Layer 5 of a small transformer language model trained on English Wikipedia (23 layers, counted from 0, width 128). Numbers have three digits each and are written without spaces.
A neuron's activation on a vector x is GELU(gate . x + bias) times (in . x + bias), where the dot is the dot product.
The model reads these tokens: " He" " was" " an" " al" "der" "man" " for" " Buffalo" " in" " 18" "37" "." " He" " was" " a" " Master" " in" " Chan" "cer" "y" " in" " Buffalo" " from" " 18" "39" " to" " 184" "1" "," " on" " the" " app"

The vector x that enters this layer's MLP at each token. A number n stands for (n - 500) times 0.0054.
0 " He": 492509552508432328463563633272510518587446309537229331448478479390636527453643576540436576436540669473461541546552404514370634356583605498244466509526515442442476417532383476684559447556468523474610450533517507491412569500654569422520632442536331581572493491490540513460603518613524553495534669497506510421517631620476461479502396484570405594549400412355481537661614530536295432676492
1 " was": 440517386537558461506364526194614495589512356371531492415498534428495500516539622418340474427580607654528375605504499548464516452480627606380400497592450487452370546582435416543397506456519667448502398536562504431506391594499645217613529439546410592593485615588427539436513591555482664306569669463451493526370591414440518596587582446361547626447513550433525542698478541618445433534511
2 " an": 542476448475690444441398487383589534590568351426467435389475562339536547520456483561412561385463602618642435377330506419492529411582507628444470603572573536396471554520466570452408647488471553417520444544635511276432499646529604357628547593536481461431437743577554534435704594564415487361511571537492481469336427571399483512456463601402470598448404493621467540429467486534386431638732
3 " al": 544520512482591448539441612417449464522515475600414480286465501279555418674566550460487712364540608656614496567597268503635520413432359488395443620461501450423477517468421639519627390538451578533569501573666531326481441497441691349477544560671254529629528625615508529359541447513533398467542495653376499536491442506526552429394552607445548407429746421450637602440367492515476424487419
4 "der": 517512461558700580356542556302504373466448579586567488516599384485629470597464632505446427641580833687539375504503511544563440285517485446503573476587573393456600429488491559475629451447526367526508452570632499630384550441587500362470582506707381454517431630504521523430390532627514360435488450427440433481382385631629482366426541480400477546491637531442577507430359371540573583398426
5 "man": 416576578479540529473688446327628526457477376496463553378509481601460519584364602464350596586425503544393515335503462602473502241434294417498451516690533471340563454541387575572562470499468471405578441327538420566515467497567684444480623433642454522514483663360579589394455576666551467441467455489487445575361464616544683323607624534474463382540654492640599544649443393517575452490598
6 " for": 539557363486628427415440400426720500467530393569567617250480506527472453480486679373469436563649520435423481490530439485515435482576441477374611581490517447350549548557372578574362550393613610516487565665484411419460462514598532321525464438396502477645623644570570521520565605589534377511571711426453626598548325543482542456471473478402517485443557517396379523516455399477532426450728
7 " Buffalo": 577459407437538516474600560505685427531386486528359633266451518467503547605505525408480477506461449535539549493565390505545544521603514443529463500397484542376405503492688545527528510617472476516338534677552553420469409373743558439504319390460387552497616443421401623535586569518456411469357675570463574621420360589376483495526578469584397402498491395548487648492571346438569558505675
8 " in": 491486480455588524417318437470817458406575463505522541471483557561466501556487460500437410434551670448694449421556411507510378511578535545334422586523448414359444552509375501656319444392555532425514594635592441413499551508636604399623345551514459667776552564537535485417707577542463410532466618461493513669426268491503600505379505430418472568470519527405474498454523522477481455529571
9 " 18": 497298555485418597459314440480627320488484601496478519516407513350555542461572620537443479478469494614529358403598277575456443517580402551517404437596372388369477476655553497586557476451557490535511474479631491491580646515457712434546533495634508509657615539430535569450678452679444453525481545626570523578335308619546470467427558500451419346470494509562504617337527255480547556489570
10 "37": 568560373579478573459453434540697408441572533447555551468507472371559397373480514580385372661461526483524329527588306464491499436599425605468364450497420328344500285554656461571444471486524442462500508396596606446486466442501634474492554532569457510604509584494463591501624406708431520408556694587661494485366494545551452500428626401583388514474763533580658538443528336488485643512577
11 ".": 550511467531543478433499463542737458388636414346496398404575590448519459572513557444515376446563559534467416579493455448469358479567632480409391600613457426351424486649503495514464574515741582475470521630517530406449498545507627484541531455554582479534472437677656525466613513615464484413520574541447530674381546578385515398420504330585340446397688472521645505411459388382385561535576
12 " He": 519542513540524390519492627345698552534534342478424328393422505388635592536560560453326584460548597435508560428526422528288654445463574501165463545514434480478488368558335515719621482579486537526609481411468508463397506537588620453628497428468520458512514518575512594426583522664450529451511610551513505505459578625416544447497471415533316629509693479361488544635602396449372474640453
13 " was": 457553442564607442531401504250651508546506359347634511427457525439493489532513628453302469428562630638497386599511453526392531493388644545358374504590463468478408552578383394594403545450495635489453394518534502421453430585482675244618438449537505593597523578581437582465529598557473670334497686502471517535384554405416616555574596405326510636448604574416567547679475529586454442491443
14 " a": 552371518459589457425401482443612499515537378431476383427522458340628572441406554602471549410453589557542507444371489473522548460518565547328461647529453509380514513525428542454437692531564561459507469582666414311477473602503571290584552578491514374406509712595573532447626514535403575396412625556458519573320489565458515502443498482327432741503439523463518598437426503535451477574775
15 " Master": 479417553600543439495682592455563487554457421501381346465461377561513521557418459419334703525648581502631444511426527472509564259561530388523543534565465444310459358577477693542533592581417426550538488573721448401472379542603474266279478489551405463493554671573569638489418572715368536449503492471476519538613479614453632509489463246467394409505453507470541493589511436515533415579586
16 " in": 464485482454571504420347439443709440439622427521522549436501608618441558550446443457420539426582676452681439346519434511543353468528535573335463623555450405401494585543336538598344438401508506440492608575615425442481533562681596352631338565515404687786497655611527509413653571538443405543438566444457542623429271516510570508403493381423481602510529514431422468504499523519528431533588
17 " Chan": 604575576462487495574574609336546588597586503499209477337376423387588508574478457402505542495510421555605527337644566553418470477627482557371499540497438357348520347486441547583678383611355521470559453447619319528469543443639539357521613509588349527671536542405389497498544522664541370514508499434512484459502464570364560530540682396517431407545517507525615566610603478486485397634574
18 "cer": 627545502548561464465599394376615493633252515441460449291455427443531457617385635525404470513490622509586486471542494497570540460495501450462349475494576448432439583424531447465502572383451407536605377576680566406453499437595523338436592424543403631644402559438386508548382555515570352552617578521659523449682622543585406349451493382468351526634401535560563583581519398479575714549399
19 "y": 542393508593414437422640471475660548552281375582481596511439429497519361516528585447378570447559483480530501362637448552612481489521679495480549495559552461391632492427526554526584598508433619404344475419529380366609471537563541373432655544639336644585410280486485489381557576546517308627528451453449532504593468602563532410507550433511362509555592552469450492516480358480528614390679
20 " in": 467452519458567497404369419422759447413562399529508559465487566576458527498496459523400395427575662459637455387550436521545339509590528536347431618576427395378480584504338516634324448405542527451501613614609442436482559503683619394618357559542422692765510588533521498399695561537464405520476608462491504653446241466534589486391521416415460618494532506415464504463545549505520461527570
21 " Buffalo": 566445433438512530462603535468693420517352477530381648266449500479512546581508527445449409538467456544533563500576401502561518521625484422541460486435461529340418497461716530527544498618464461544325556695564557437459431366768535475512346389523377562520603426405422612522606547545461404446402707556483533624452350584405483485517604477567390414500505397551485640474577352417574541499651
22 " from": 499459557450590286439333407423813486419554469552523551369501562532517483536543361469436434410602662528509466613566419561479344479687544522479397573627462464472412488512357568632344469447589558511528437595540426379566595553520594517651352467505576503664528492449555460420564631673446414494524721477468529539471323511543519478395615457371458601509553563528556443384670391383447444372504
23 " 18": 476327542478440575468345453491631288479450627497518503501421522333567542449584626553399481488472458604521368449589250586475436568552417575514443446605388370385453485650533530580519487447562508521535466425644497483581636518435693445528540507657500497648634526395509559470656467657455492541461505632590528563333316632540469483434550484456431333488475508540504622332529262459534544477571
24 "39": 497639379567557564426432409574703344453507565487562548430544484406578451354534559559396323602442505539529351613546297471527461500571457608417408453475464342363457267548597514568448509512560445499452495357597682447513488434508567496481542537553473506598545607459429584488561416638461530418498640541687462499395502630535391572433606434561373480476709580567606450401550361482468616552560
25 " to": 529581332539564460487374569582803433434453452586562380286545563408539455594575466467483394512608491499513471616574380591538473476467530502442334603533445430342454546398531567545359548405667529505547526415492563428507561583533372496621489573452534450575641526553519497534611531654461468417542644596518537534489270487407563425297519478531448504526487550370474427480571386477579318409441
26 " 184": 500400522484570530419412533500579333388559642460444503441475567349531467492553565604299390525490456473480370493589327507522472549565398509451369532557367353313463373728603542600475534400503561544559486419563619465598579522413623338517522422702594546674606605409496576487592449659498521631448498625583465412299400618582406490361567514629401428500488559573646566479509332499523480456539
27 "1": 500591259632557491479471454513670434303548528544620621439498572358498515367451615552418373464356469535509393493603314499481470436517419566575481451476472347323389382589558485537466533551568548483518475342594548436540387467527515497603536496562479483595427603501515513525549386759441518387488699536587448508352468501469551492390633412631422448454790574591585555452514467492469609581648
28 ",": 541475489621618589512383402379798530346620404389437456535387559497581451474449559502534407487427561522385424467590419542390405486571518568253399561504576426470453539522474479550540534536649484472555545496521503430453392601593628516521493537493558428420473446725596472423742494569388518458479715533433523570443448500409591496499529400632353532546575598502563475484497364472397526461502
29 " on": 451478534540622382536356496382736448363461493475540457472520483520468498535636551529549456435632551430596437476575479523417359562580346490257416703453531428434417516565537530619333476446567519465435442650458388372528548619547606522707413477596498606563575709511543543423619516554436468466441611407538404639408372538440573425381527527455403590544655482489312503624552421443518466542575
30 " the": 556492541492555535534383470398742582501536445447548437479487538470587497473552550547440474418521533623525512527449474492469544472497602431493551618451490465381485500512480533498432524463491570508533507583472497359491584521477531468539458506524536435492524632543576500458615541592452468427508561491511535542311365505401510511347541519440024643517452526542475587458492507527390411493777
31 " app": 489397399549626514533410412501588602507494492416357429404467563394464484462410410506407656411444805561554361628523486557366447417675529524527445563410341253460590677627377474638489484406420449608617519562632509381625454442591488436542492582654416488501583697481584420535517597571616374433498537436624442528444651525502688405474457452405536471469514469523658531528455361429455466621491

Each question shows the input weights of one neuron of the MLP. A number n stands for (n - 500) times 0.0018.

n135 gate (bias -0.092): 606569763338520497553459567629468557659556576361404525561532455612462506645386684454381554642632586431636587350628497428611228358529497562447522749425622459575581456441541369346506585452389548380462410497401694534461332468503399571470547238451631497466369634535276426579546369440382348367338449408431491424555516569362347432525438529781540546574510643667446462379535436627595623388605
n135 in (bias 0.010): 513416321573618544323367530468369382559561526332726553690520450563493385544668723617750500516341576463376465424503555673543266500606497567455388353432340445442530334558591530462411585457490586627481436520490545474372615490589461688595536519517171601443500635500487276539322620640574559459382562454597289258577551490550470558484614563661484618673641441559434406599740337474493610384385
Its two highest activations, in order, are on tokens 18 "cer", 4 "der"

n123 gate (bias -0.060): 439574655635570454241626552520346397383653366451543356441364385614500310443465449464483665377472335454221550442541480677414521599399633345577645597700333391734774554642476710556476534476356462589578557500387630604430400590403469619418500652332517456473569500558433537771454601326487312453472579507487551479305440503569451524520453586476446348570627786343686541577256375545647395562599
n123 in (bias 0.011): 332427537558566467507630564461598500457424422478678610489489550421707475441500493384549379571374472426388237379611692299400721563666570300493504674468601440335620718463638307748436330629639478553321378412352434535617582547628588453563402507275450613620357430525720569457682710645437443417425236372434440511442599334536613455700342471461403555460423297426496627354556463464742236421578
On which token does it fire most? 5 "man"

n319 gate (bias -0.015): 497507504676441562391343486507448628368388510638468470569647449327629418367472456549667591389374571310414615676524527594466548510473774649628337373530544547523407393510624368631453376388552514510563593520566585510708530418424752674413580447421503473647602454392457573443600470275437288815463652530414379554407650453394420526593579418269358653359472208614432497523507603727466706469443
n319 in (bias -0.027): 302445423519617510218400439566438436356454423609545547531580293325715554361524818564311450447195513420674458681446398620641295235453692648679631500576676550500404454327663369552477297540472564407427480473503546628665537591471400412566374490452376540484671510416474552279414576497697520552487433349546480563609507576449555484431620540453552672384541369656490530546503468597520517412396
On which token does it fire most, and how strongly? 24 "39", at about 0.84

n218 gate (bias -0.051): 344391454545150424457432378445341488531494531579361653557719330619400431642436600410460531463481628361560636481462531614534497645805482398785553445598352435592436420532376266548469500619532579531555537466545431613430559660527692366426644485579288558431625460662418515373608405417439614458506528491482417599415497534528519418383639475578564535516446391580525365591592449447640617437351
n218 in (bias 0.002): 382536602539697400497594560391391513610656629539618699330556503468642579297317431485559695403446371482433337516478435472614580484363656458564620625354653329438558572347516484348481475373487589531354370512466641321448604668414572450526236398551509509610636370576565577465448596603571538350506475402553447444369435590475726626494506709598482474529323509606566491494652602364402529567277
On which token does it fire most? 1 " was"

n37 gate (bias -0.091): 460484391618174500469206364338381384409573598584566478369619503303506513722658465491594380397624481404481531661506525275415336559669675652500522372534519503640558553493494687427446497506435417441506707547583497627442468649383604547529463410449626410424639475740494328591629488600469591619686525282522459509506428422417432583428421525475574474366448443494646572580322515506406522649528
n37 in (bias -0.036): 435647329455500459562395256625602656404487563480413440406381271296507296541578440612497437414570470427557575633764582447383300398661480633464380497572325625608599401455573624584417658457408436493487764628461426539602450299335576537459634445402284523420607406590559396643633621408493612603690770433454477603456527326453520425418400513560652643460514653592530658523516691560361443574384
On which token does it fire most, and how strongly? 11 ".", at about 1

n72 gate (bias -0.121): 441464537643695500348458511615496712571531609522721500410279443408496415555352588425587684679650528473335624443710670391667399353496388377596564622556371476455438577632472415346461570621573632588423434504503493486308719454304577440306382438529372497483263652408517348680330427574663570428713659298528647504478463539554391538549247667645390318382370553525507301590654311326348478642542
n72 in (bias -0.017): 523538404588372524580366408400607307591339517686736602576584596296412643556420554532577608299452422387414292409265640493398383473390282393424435306570586674450510440469584612467591587551510644601523636487421569437524314428619584674399380354472649413415429401429410688547604650581473433658534402659500487385692500440466406275410536279446559688483535449527616473540380752405419534357699
On which token does it fire most? 18 "cer"

n179 gate (bias -0.073): 517486323708365684450443527513538419301457659638496727668393466446503391553490273532513574493251304529445635554415666621453562647620614427530531172560671400523455477381470527621436581408764544513523454510362461384486551712457550715563540732390368376513463381497460589527503607530480561470595531629207363493607472423329410464380421248425365434709625351503639560523604549368527483534443
n179 in (bias 0.034): 493324291675625575438296749607479587444351287643758374514542525416595384424664448601535451614313549460528537510511558632563375690447510453432588489404440486614339472457379581557542608356504542268724555493537358178453343549684733706406696665557412434500248346472466585423436486365702427598419433430545438378606547559514475486679409539426381518642625654555669421367465470644566578349514
On which token does it fire most? 28 ","

n61 gate (bias -0.102): 482296511660496600496425623561448583572402489507361775463446390264601453436555720358336500482566232280544398446409674439811463582635461818496406289486321525575441482545586387434731705460548763400493578382398633493619518351616475632410372337537460389367352758355521356551496493188599486447554489471479464669544511532555559500507465391656511548555415319647435625306329573543525504318594
n61 in (bias 0.028): 266616453370434473268310526489584545632683605204425515576519134633534727535446560507578575534572417568492592557595285597485554403447425620665262402522283414411716459286743451660432796647527428526578533575613372397380598447500478415636444419435594679475360349383493584680693411455699534661296545681633459620580263563755303471526340371371529415431427602422424623540388489387459672580354
On which token does it fire most? 21 " Buffalo"

n288 gate (bias 0.036): 574440561559631458557471619483332569514534567432385549456477632477398500647473590533414587514383596555521655471718540546477657497523319491779459582491576365500565446479488503531601382532366562330588631572525593506476630561494497429338529517417456617534604528512338523387399397391276419551680564378380629471447521440479539647469514448544768339682325573583535446438566517497445367719396
n288 in (bias 0.008): 702494464581633497531374579566639616575542483408358619524489450287509404746405462492325526618526671566471492471715565437433559491424314485675436473483553382586565460341488523450509448506542436353617494658463404511506428634554480609362597636444546580478596591535395503517304366437406503551483546468380540439500416434465396523343455325608565214518441654667413557322428481436448415617451
On which token does it fire most, and how strongly? 17 " Chan", at about 2.7

n27 gate (bias -0.038): 447549520451422309580663519528403560320543456510415459625638554671614345526597465685453484538455636494429494588665509450636426494465313561727443487618439381394548403503538506637528365551494264466475658247644423392519689516478365503356528382519541609332592587431515611525484519519364600390595519648565416308407565372593192611341689535500589335366497411406589612648516542494538327573494
n27 in (bias -0.038): 547250520400293390506384516616358522443543503629497437709450612420532688487455601351497639531462623494677281424716634450535652387714494448688487510565423437656649509418450548576620459338406414550382615534693531506519481618558415432523391357645630487424389438472559448557422481481376459463361513614444293434706575415548649704319482379424404422606617459547529578608363458386547278440494
On which token does it fire most, and how strongly? 15 " Master", at about 1.3

n89 gate (bias -0.043): 469637507573377510506607510544354557266642617536388440600314449506516235648633601619447471333683529533368525446449466604611461556583440649444395533469542582453549613454418363276278560548513391682506687531408478522185579350565715461615400578565408751570395481513516537415571378481379532531475716376350403472465526393654578494519482698334546614506403411487439387488544497684408503516456
n89 in (bias 0.004): 530531568529695420630497473450330609514636582357610718503473417380439493316455371510726687416569555591438367466503366665323330375441642619550456489275586493446430776415564479540435622438360417500389747551371543447402544576563530538377581543569640487309456447524553410452364346585337683655630626180453510483417542406441507530460533428432527549628413421480360631696752314497653545490775
On which token does it fire most? 29 " on"

n214 gate (bias -0.017): 494328682429701408519605506513323600494563571691627320546516611532455497310595564583561477551607494289425516394659449436584352293379452421472497621462699733475414637577286578472829542451388474532405573526506294349335455445390474621527716563382639755419500500555528447532408516606576452559626603374509583436376374388480407390471397743594516497441434516420542500547541589671551638510494
n214 in (bias 0.020): 523691401480424559573487405654445254365467517331254669445353671582592415486365500419497625480555466542689536426469503477503776921592490407365436521630483406523469490311644327689368530449542558513676288497549569616521588561546493304514623490283595406634361652388404480473607716359656564549463368520676406550517640594606604523493392456419418604517514619470660467553590616388426397466635
Its three highest activations, in order, are on tokens 0 " He", 15 " Master", 28 ","

n297 gate (bias -0.099): 463409550536298291513527315668552561415378276441426524590406424671524657405674568180312174534737534400521563483490711544534410412390483476414435479584455641611618702423432534605612649568748634487366607500701599423640735370510378462482265420555541446408377707306410507351392547392573392556592384585460581439434532443596531403456549425486596577434462435564490389397503487520626400466378
n297 in (bias -0.058): 510655478365454514705456476592584483664687452489468617514282406455455552536496466530500325772323414497549366390607679364407416514628469454473342693503517327639556493493572538543377643596328611704659581469354340608331545382540353449355656557444452585643510722579416433466496453493453411337555552603466490661549620398413644631436361745462460514549781624320341324299459238503586458369538
On which token does it fire most, and how strongly? 20 " in", at about 0.87

n289 gate (bias -0.071): 596466553242370779386579905453641562330479344448568533670471471416584339477611605531263395414617485372552468743602514482456444583393392377599602405414430425425314522320493518500289608766589581428532678230553542361355279493560247602515375546371347475433595464456372500638567429511475648606769682562621299547537549597324433550446577540591539522426366329504456565355582396627718544522478
n289 in (bias 0.015): 563607546708635414404426354477366668294559460617349436521590421588419195619555493542577642507193493795541546557415603527493507417459690393536361324414398393403555330371644622415399386409659746436364589430353510315424594435523675355458443530510726520464459563490355602321676570493483601425344449527739680534500479487630455609620363514642595528531552449406398407516567477486406555578584
Its three highest activations, in order, are on tokens 24 "39", 10 "37", 27 "1"

n58 gate (bias -0.022): 607470567519799651415510623484408462279640638611443500650357627532468468533707683398592458347474542396497481535587418319477543576636627313453600537462429751519562484424567500609384398668484442557626497385404341459477622438569564494503434314585719570407574767478516516474556588487487478609677619490443452634507454532289648249567425603332622516409329548662552430328411466516567425410516
n58 in (bias -0.004): 551472369591678569476612644560503402314562567509414546469458618580503368655703433424570317391565497491509592567432437382387544594627291196402469532473447688524647548557476393550485618653362444436584620427417536599387613349390597698370407530584518479411561647417299521387462473457623509447616460405518442622680358403404525258470447577267479437422472518497555446527588526374515500303564
On which token does it fire most, and how strongly? 29 " on", at about 1.5

n110 gate (bias -0.113): 448518259295543289350690437552479580469575420539485483606545253584647437656539406473538364604518559420319486664556486479521689448571614597578665424528560331500511579377604461446374240416733472348259418369456307452396797553378406301403342569589528400591720750535411650552597390347558628571566552469510503611411633607694564654552605574402439547355321546427581407514672530622413340588396
n110 in (bias 0.018): 343387385616311558615486493465572262429359411790518546550606594718215382507395525445518603648557333483504410479446434577486428496500409369203511541447554574482711658456334728218603581407474522743542531535393593570595358704465479490430444549616603539596479594454604431692507510486323444559561319393476634369763295672306496667623500621468514529471587493250593598448328456440674290454532
On which token does it fire most, and how strongly? 6 " for", at about 1.2

n101 gate (bias -0.036): 395639631555387548423401654528449336425680607471448486609574735597597414667482525459422550415532350249293549636446486720450555663511624376465686522655265415764485677603514496573357553453562572344701409525389510507445375313392528751640489595489632454421650490468595517550701493280720653639446350543644412464558378645522643542341493557403434390304335529234338299563683462536546620443468
n101 in (bias -0.035): 414493602623452555447493700503483463611523544383511638507440473483713497406393588594420443634466365567233428439666434610486438520619347331703541567679384537746493490720450459731520671608538544356719483574523713533690338398523500601549480540387476347380520424422318365749548583443467533520473372517470393621548437647473431391457497466365378251404507277326385373454407532304524754405581
On which token does it fire most, and how strongly? 23 " 18", at about 0.61

n9 gate (bias -0.093): 636493496680330560643490291517553465535473514419482542686366598615455503622468628503442403431377490655334709618343537407483468524567479589578486489480402370719429497539682486436441448476315391473599391655762318469379434339456469695389719469564333524443299432386510459417596493507334410369747736451469503683595532624440692510534661552573578222500447643352608185436527291545386479570345
n9 in (bias 0.031): 517589678330599695459363559456578545476537445606543787405685437375535552644588358414613624449619555401507662545618388558438504281314421535463503561258675616415564688518493278610562442503638434394694853572480591334500576298476603539632486429363659438483465412503256473293560391644409555362393476545541308414486575545409475314517507451392372553395323479473236599510544427403559553417700
On which token does it fire most, and how strongly? 28 ",", at about 1.4

n111 gate (bias -0.049): 579477564339539352530458580632337584332674504519302412535594322362469557433613671441338679595408496554527597614745358413531585432442602559637684532560450353594414564658485332692431473366656473542252500602578518433582409454363481689768605496356657590378431470637295805599562515659646428396813366237305447572237386277654645586598696676481467430539547534406504255485455686462610597454234
n111 in (bias 0.014): 448712489688493546391531556297557824430273625350805587546510511556668283377389451644690406517320325530457371388461387597615408503496707561439574540552465562445429317345486532534490334482733549393579695403554426404353545458643368333587548438525402486655633394388736476545436548587486552547612510786493286448553673631507360428352446440384371482429568612438528548333534513451563397725535
On which token does it fire most? 27 "1"

n100 gate (bias -0.054): 506544685525523584564422392384650330503363480433599493523377579280598526378500680625536552425510408587570532556694535477792567539394539678436618480345546610452527458544458599459369581385530394399490692477563497631523444352392438494355584445357611458709546337435330309539272587575340402386657618657648474533533699552295527506629358464470615366609353507468428468235345372477405500684539
n100 in (bias 0.022): 668494315679583643585343438727500537373395432402629484531537673503562450468332478628387599534525376468519500543469491509506421472334531548621292397344698402488560506269595466476556525568595578303393661306500497263538361550452444433564509640639466662494438536543512693469449399491445589539463373382436374414446532540647440464503590459338449389720621690497444626409684381575550664459522
On which token does it fire most? 24 "39"

n249 gate (bias 0.032): 455338416302409644486526546441512443543625617421336560654494419520448460497588454448590609438451420448707402720520480480497605619396528359444603497649561449621521551497619658533414429598491341554472503381675450483532486503570486460482337494500385554475706452546458754520608756409584611514586354420551500472500518633523327492605508529560575459445453316293489506676463464354491584408457
n249 in (bias 0.009): 578534436693537428321551686359329600439406315624421628719515352638573540500407415526425564446432655488522533546579485473549571398509521397352558538509383506395612620481657619465457600299488482497626563488453379589403646537672385446418410446565649554629594375509539630409544431382601633683503625223605476291448349437734528452551362381576607363549438448518561479639422555512442454509500
On which token does it fire most? 15 " Master"

n103 gate (bias -0.047): 463570543205573528440625500490538418612454357642606350659480707548483606447455592523544466456421500306604450541739343399405451577452753625526684560282421466490486743296439599513503662309643562443513533527569361473437391301334375573352597393607394423553432383663593583602392554476643429454462425497560318473538257544469556693742470757579536671321528637500404662381312536517551490510507
n103 in (bias 0.040): 539642272636524696519441351341483572474609507446356431443601510341292583377476490525448507458789309437467340566467484614493359559370399544289434431526617647646433624422703460618451438560544540604484506399608385722466395683484464411469519471507332611452335503546432439628561532441381647551705536477506771287557408412447463626445615368530487287527584635252609386532510535510484570272661
On which token does it fire most, and how strongly? 6 " for", at about 0.63

n125 gate (bias -0.053): 645590447532359476589330578550517567218614601342605470538400578500561466719510644361580487607524567529384444766271272490527479563347686782598578409593517450580452424448430534519315347706276612583510237547643477582476631486320680572566533523623443503432564359503467451544307540523418687500345678483483427684510545543374562533391448581460641493803300520537446497510344407517436473493487
n125 in (bias 0.018): 398333785497379703558391470538421402636465432482608479560497449402512512393567435580655538482365470523539621485479549521571400315461573436572506528491692415415494652561421598406559447432591494447386488465477635451318488252592650439595477480669527626483257523204425486441442596591526482537444381553579444270434543503386552567591546607363546594500376381365408453416573528681606449607645
On which token does it fire most, and how strongly? 23 " 18", at about 0.52

n278 gate (bias -0.025): 518541425398395481403506700503424618494473395462464556456571513531488431490519649527552509398478351470478573637375509599456418546516475376446478435518597515374564718718722463110621485475551365306625497475500569494201646400557398718564567591579488472515590524413521276531385365630628438524519609478680454503629301509535484661469509375637464522626484509361516482579540607488466263319426
n278 in (bias -0.029): 464456440611525391651494497386330539412518524463642473620476454512543415528515527384632376407644445422617515482415497407421636482512701668462460649488432311416547440243569546567418566613400436527506289518377479461528412628763419477691398497333549599497409530518554793533693378437420560497388515603604548458549622533328556530476506457610568699509429549365366554636479573494555232451309
On which token does it fire most, and how strongly? 25 " to", at about 2

n65 gate (bias -0.074): 490421320608734291510507553465385381640592595414628616635517365620585458464353588456354307458560504467579555219373607510458425774621264486521518489670521434161371451493420299514461524479489702514600541517391432545590437567514406546525490817457282476456620538560459616808338562444466559769532539349717399329386623636528432524420286419704456507564392489517461399548573419648518614444434
n65 in (bias 0.084): 391693658412293545532733397573508471540461507324607279399533485500504714653470504571333713555615603392365432541470265515537380234664434541468589688413552456417579606549467537479596197747289574693312482464397368604315493430593529376511515403620537656521570432426587242452590612383597584536765633526428668273526473646533383370649472648315640300713436666453378376561645493493658403389606
On which token does it fire most? 18 "cer"

n310 gate (bias -0.085): 459369572666281525621357507486300249431634397725686483497538507639479618414627404490391583360472614431356574476386510534500668691517681571490669514510490582306507459507568607297569456365426643483408547575310396686715507594520589690507245334746641578543600534441605446545627514298510397497317241707466609493434365401629571534551450393431581489573292424483483619292531635448565388569510
n310 in (bias -0.028): 409273642404478496322422532648453557344327511467633589576518241464400654685449525336528514380572457608540392539521339433439438486439648584538236478535356408637365391548461471806649475457474658676518636585466655395547553708240277737577237434431603686665582385486573545493482595419692447545464553521486493613413684669547752416553548525325337548406569539475614419549634463386425258539312
On which token does it fire most? 23 " 18"

n142 gate (bias -0.055): 298597339309443514640355609524383597497700368486471552535462348328605546652664451393627577597303570421649391629619699500336280455535600686375675406548475634662482417623669630402622206434511338365572292358459493695479416588371614493460510568578654428507510609556544483361379510431462465392556462545360503694606367559458396473466412405385554403599414531562759359198524550716604433433590
n142 in (bias -0.007): 497407576597472461476390294380564358521753510404453608461442518783702535594486562337479552614321490381546598375632377483611429483525617496486563428445440373182546170565483563597420503587372360634534520380389577432614670451473514545417442548401330555637681429587588405545308452693537617402462483587326510479454600558521539507637483483406683190528667378572573380635634527347406585856324
On which token does it fire most, and how strongly? 17 " Chan", at about 1.7

n259 gate (bias -0.055): 362630517365534514477560547464435410413461527544389480673467615534510503303445453337447470553621403437463490517513461503440782368618507661549436608566483540678462685469503507439353596198671567222566320437510471565497343544575673500597582415333617576268617559617611354540514618351582653649386533593467609493693476573429640680365313520621399514510603460497497609298652554360327408191414
n259 in (bias -0.014): 548359555538717377465574529474633441643566480364554621642335414451405631392383445422423350426510510528553678451477673468376533432573416343494405568449493281439367384571746438563275688451600526497545557503408386315533539385630584482389465574414617439465265471546423592370590564649526532509503396409692419756248638381569460516461557628510522554269620578532457436602696553467627437677234
On which token does it fire most? 28 ","

n10 gate (bias -0.025): 272507552656388470345549606657487520361596401615559457695516614543427430397514424570480546621537490509305352371470588559430406556179516554638503317304403310520544651500549304545477493576754473444282733611641500545507477433246589419633493435628629608484487649454312477375317500513568562622563364510507405289406319526423449639598430660473680469349527503516467493503673462490460524291490
n10 in (bias -0.001): 601757638496592613608142644459441664426783734454479438512411542413632566487416676535577721594570525527796380475776415610323592488396431361364459500358533492455382394589569434365525565426546450370464617646500448363340582612424239604704540617366747496226496472590496560455307391708231508106327438406508614275638492508496458368622301611442404239596718640537582642680427257500684220533357
On which token does it fire most, and how strongly? 19 "y", at about 0.53

n294 gate (bias -0.113): 463623602626492764573774376323443604422478575660516369473585409639436511442244511457467601622485328511284722601553324755601363156315511496446597706588440544603641441388456485424489389650688583533342606478424424686259444323642526381620596573424552596522500566459515606437466577648255589431571451418683223459360461385289630416618421673474504546557573493382282378293419696466694629631530
n294 in (bias 0.042): 447353526579573460805543500273412403500183536720511525427404558626691453712515482466369468500366608449606416464453507550529566401540741390615406582482286433659397355596443349358694457568651591696394539475531514588331557514552664507278376701442608426614486651550560661453136479575521525385651468744412358550362496589576349318450320450428395522478706680560496312395617541381654533608439
Its three highest activations, in order, are on tokens 4 "der", 5 "man", 15 " Master"

n51 gate (bias -0.067): 313496400518695609377331343421461454686618462539441394523575458599374519512717337566556413383297432565639659519645425402504523534608316601644489357676719504534259395429591473467416232424523250590429496481456552761710196500445428749461545489384637526706462161557522470591703522526560776625610504542306654617531496496600258370650412416443641609458426470274271714426534616679580411538587
n51 in (bias -0.042): 610431426464573741358530242507420612414576381401364489466393462582384657604519634600588463433361414518477471571642570445590451581485397454511695345706613242724504493643530346738370267388573259493599339441670475500378649515308537444558658467416687592676507577448412289388653474578752689486672168560647415507636296703421565485680529639541489626504527414189489548449250432328534451410493
Its two highest activations, in order, are on tokens 7 " Buffalo", 21 " Buffalo"

n212 gate (bias -0.084): 516346657628367486415467339609245513503435277554604547574530426667437493365548600474563610530547487715520390520376683411573700609685727548273567597539497490533459605424490513532587437413534574566389415474503626591415493537380566640590359415486693382622533396523321500407660375480327480471473353430621352477906603368433493399615523544540429534574442487256610457510543640457586205423620
n212 in (bias 0.017): 504412742603515668378394411416482599464400287732567610475581590400621539375489617565391361673252489787533583578318531599571384560565458573590589570451651338405409687334578668531336595271493727616339584581652617542445649622448493533563528497562521581325632455486291413411544458482594440593300468472668342585482460542572402316384607554621514445662416200454575212573655561443479319457305
Its three highest activations, in order, are on tokens 15 " Master", 12 " He", 17 " Chan"

n175 gate (bias -0.063): 616445440490620582447540497493312256554419329483514547609663483659503675410654544564447349670246500408800592617439645457524418440500384459585332647490561527596558337507364470335466380534462507457622516540497454286534473415663500494392665441452426304481574533527605480400589662643247443464621470540549420507480594510514445602576283348500605820534510631340729563330467426574587251328553
n175 in (bias -0.053): 580490386516563514623412558359278466483457527597666357610328555452483462437410476643648493739558558494676765592353303665541566362338440570645347589517548446533510416528544497516439368391611582547360403651480533337465524486553395455419661707272422621428503493541493348456371440574307706286493378357310641443341654685394699483695530558561474545472378742305432382639691474503503476442564
Its three highest activations, in order, are on tokens 14 " a", 15 " Master", 4 "der"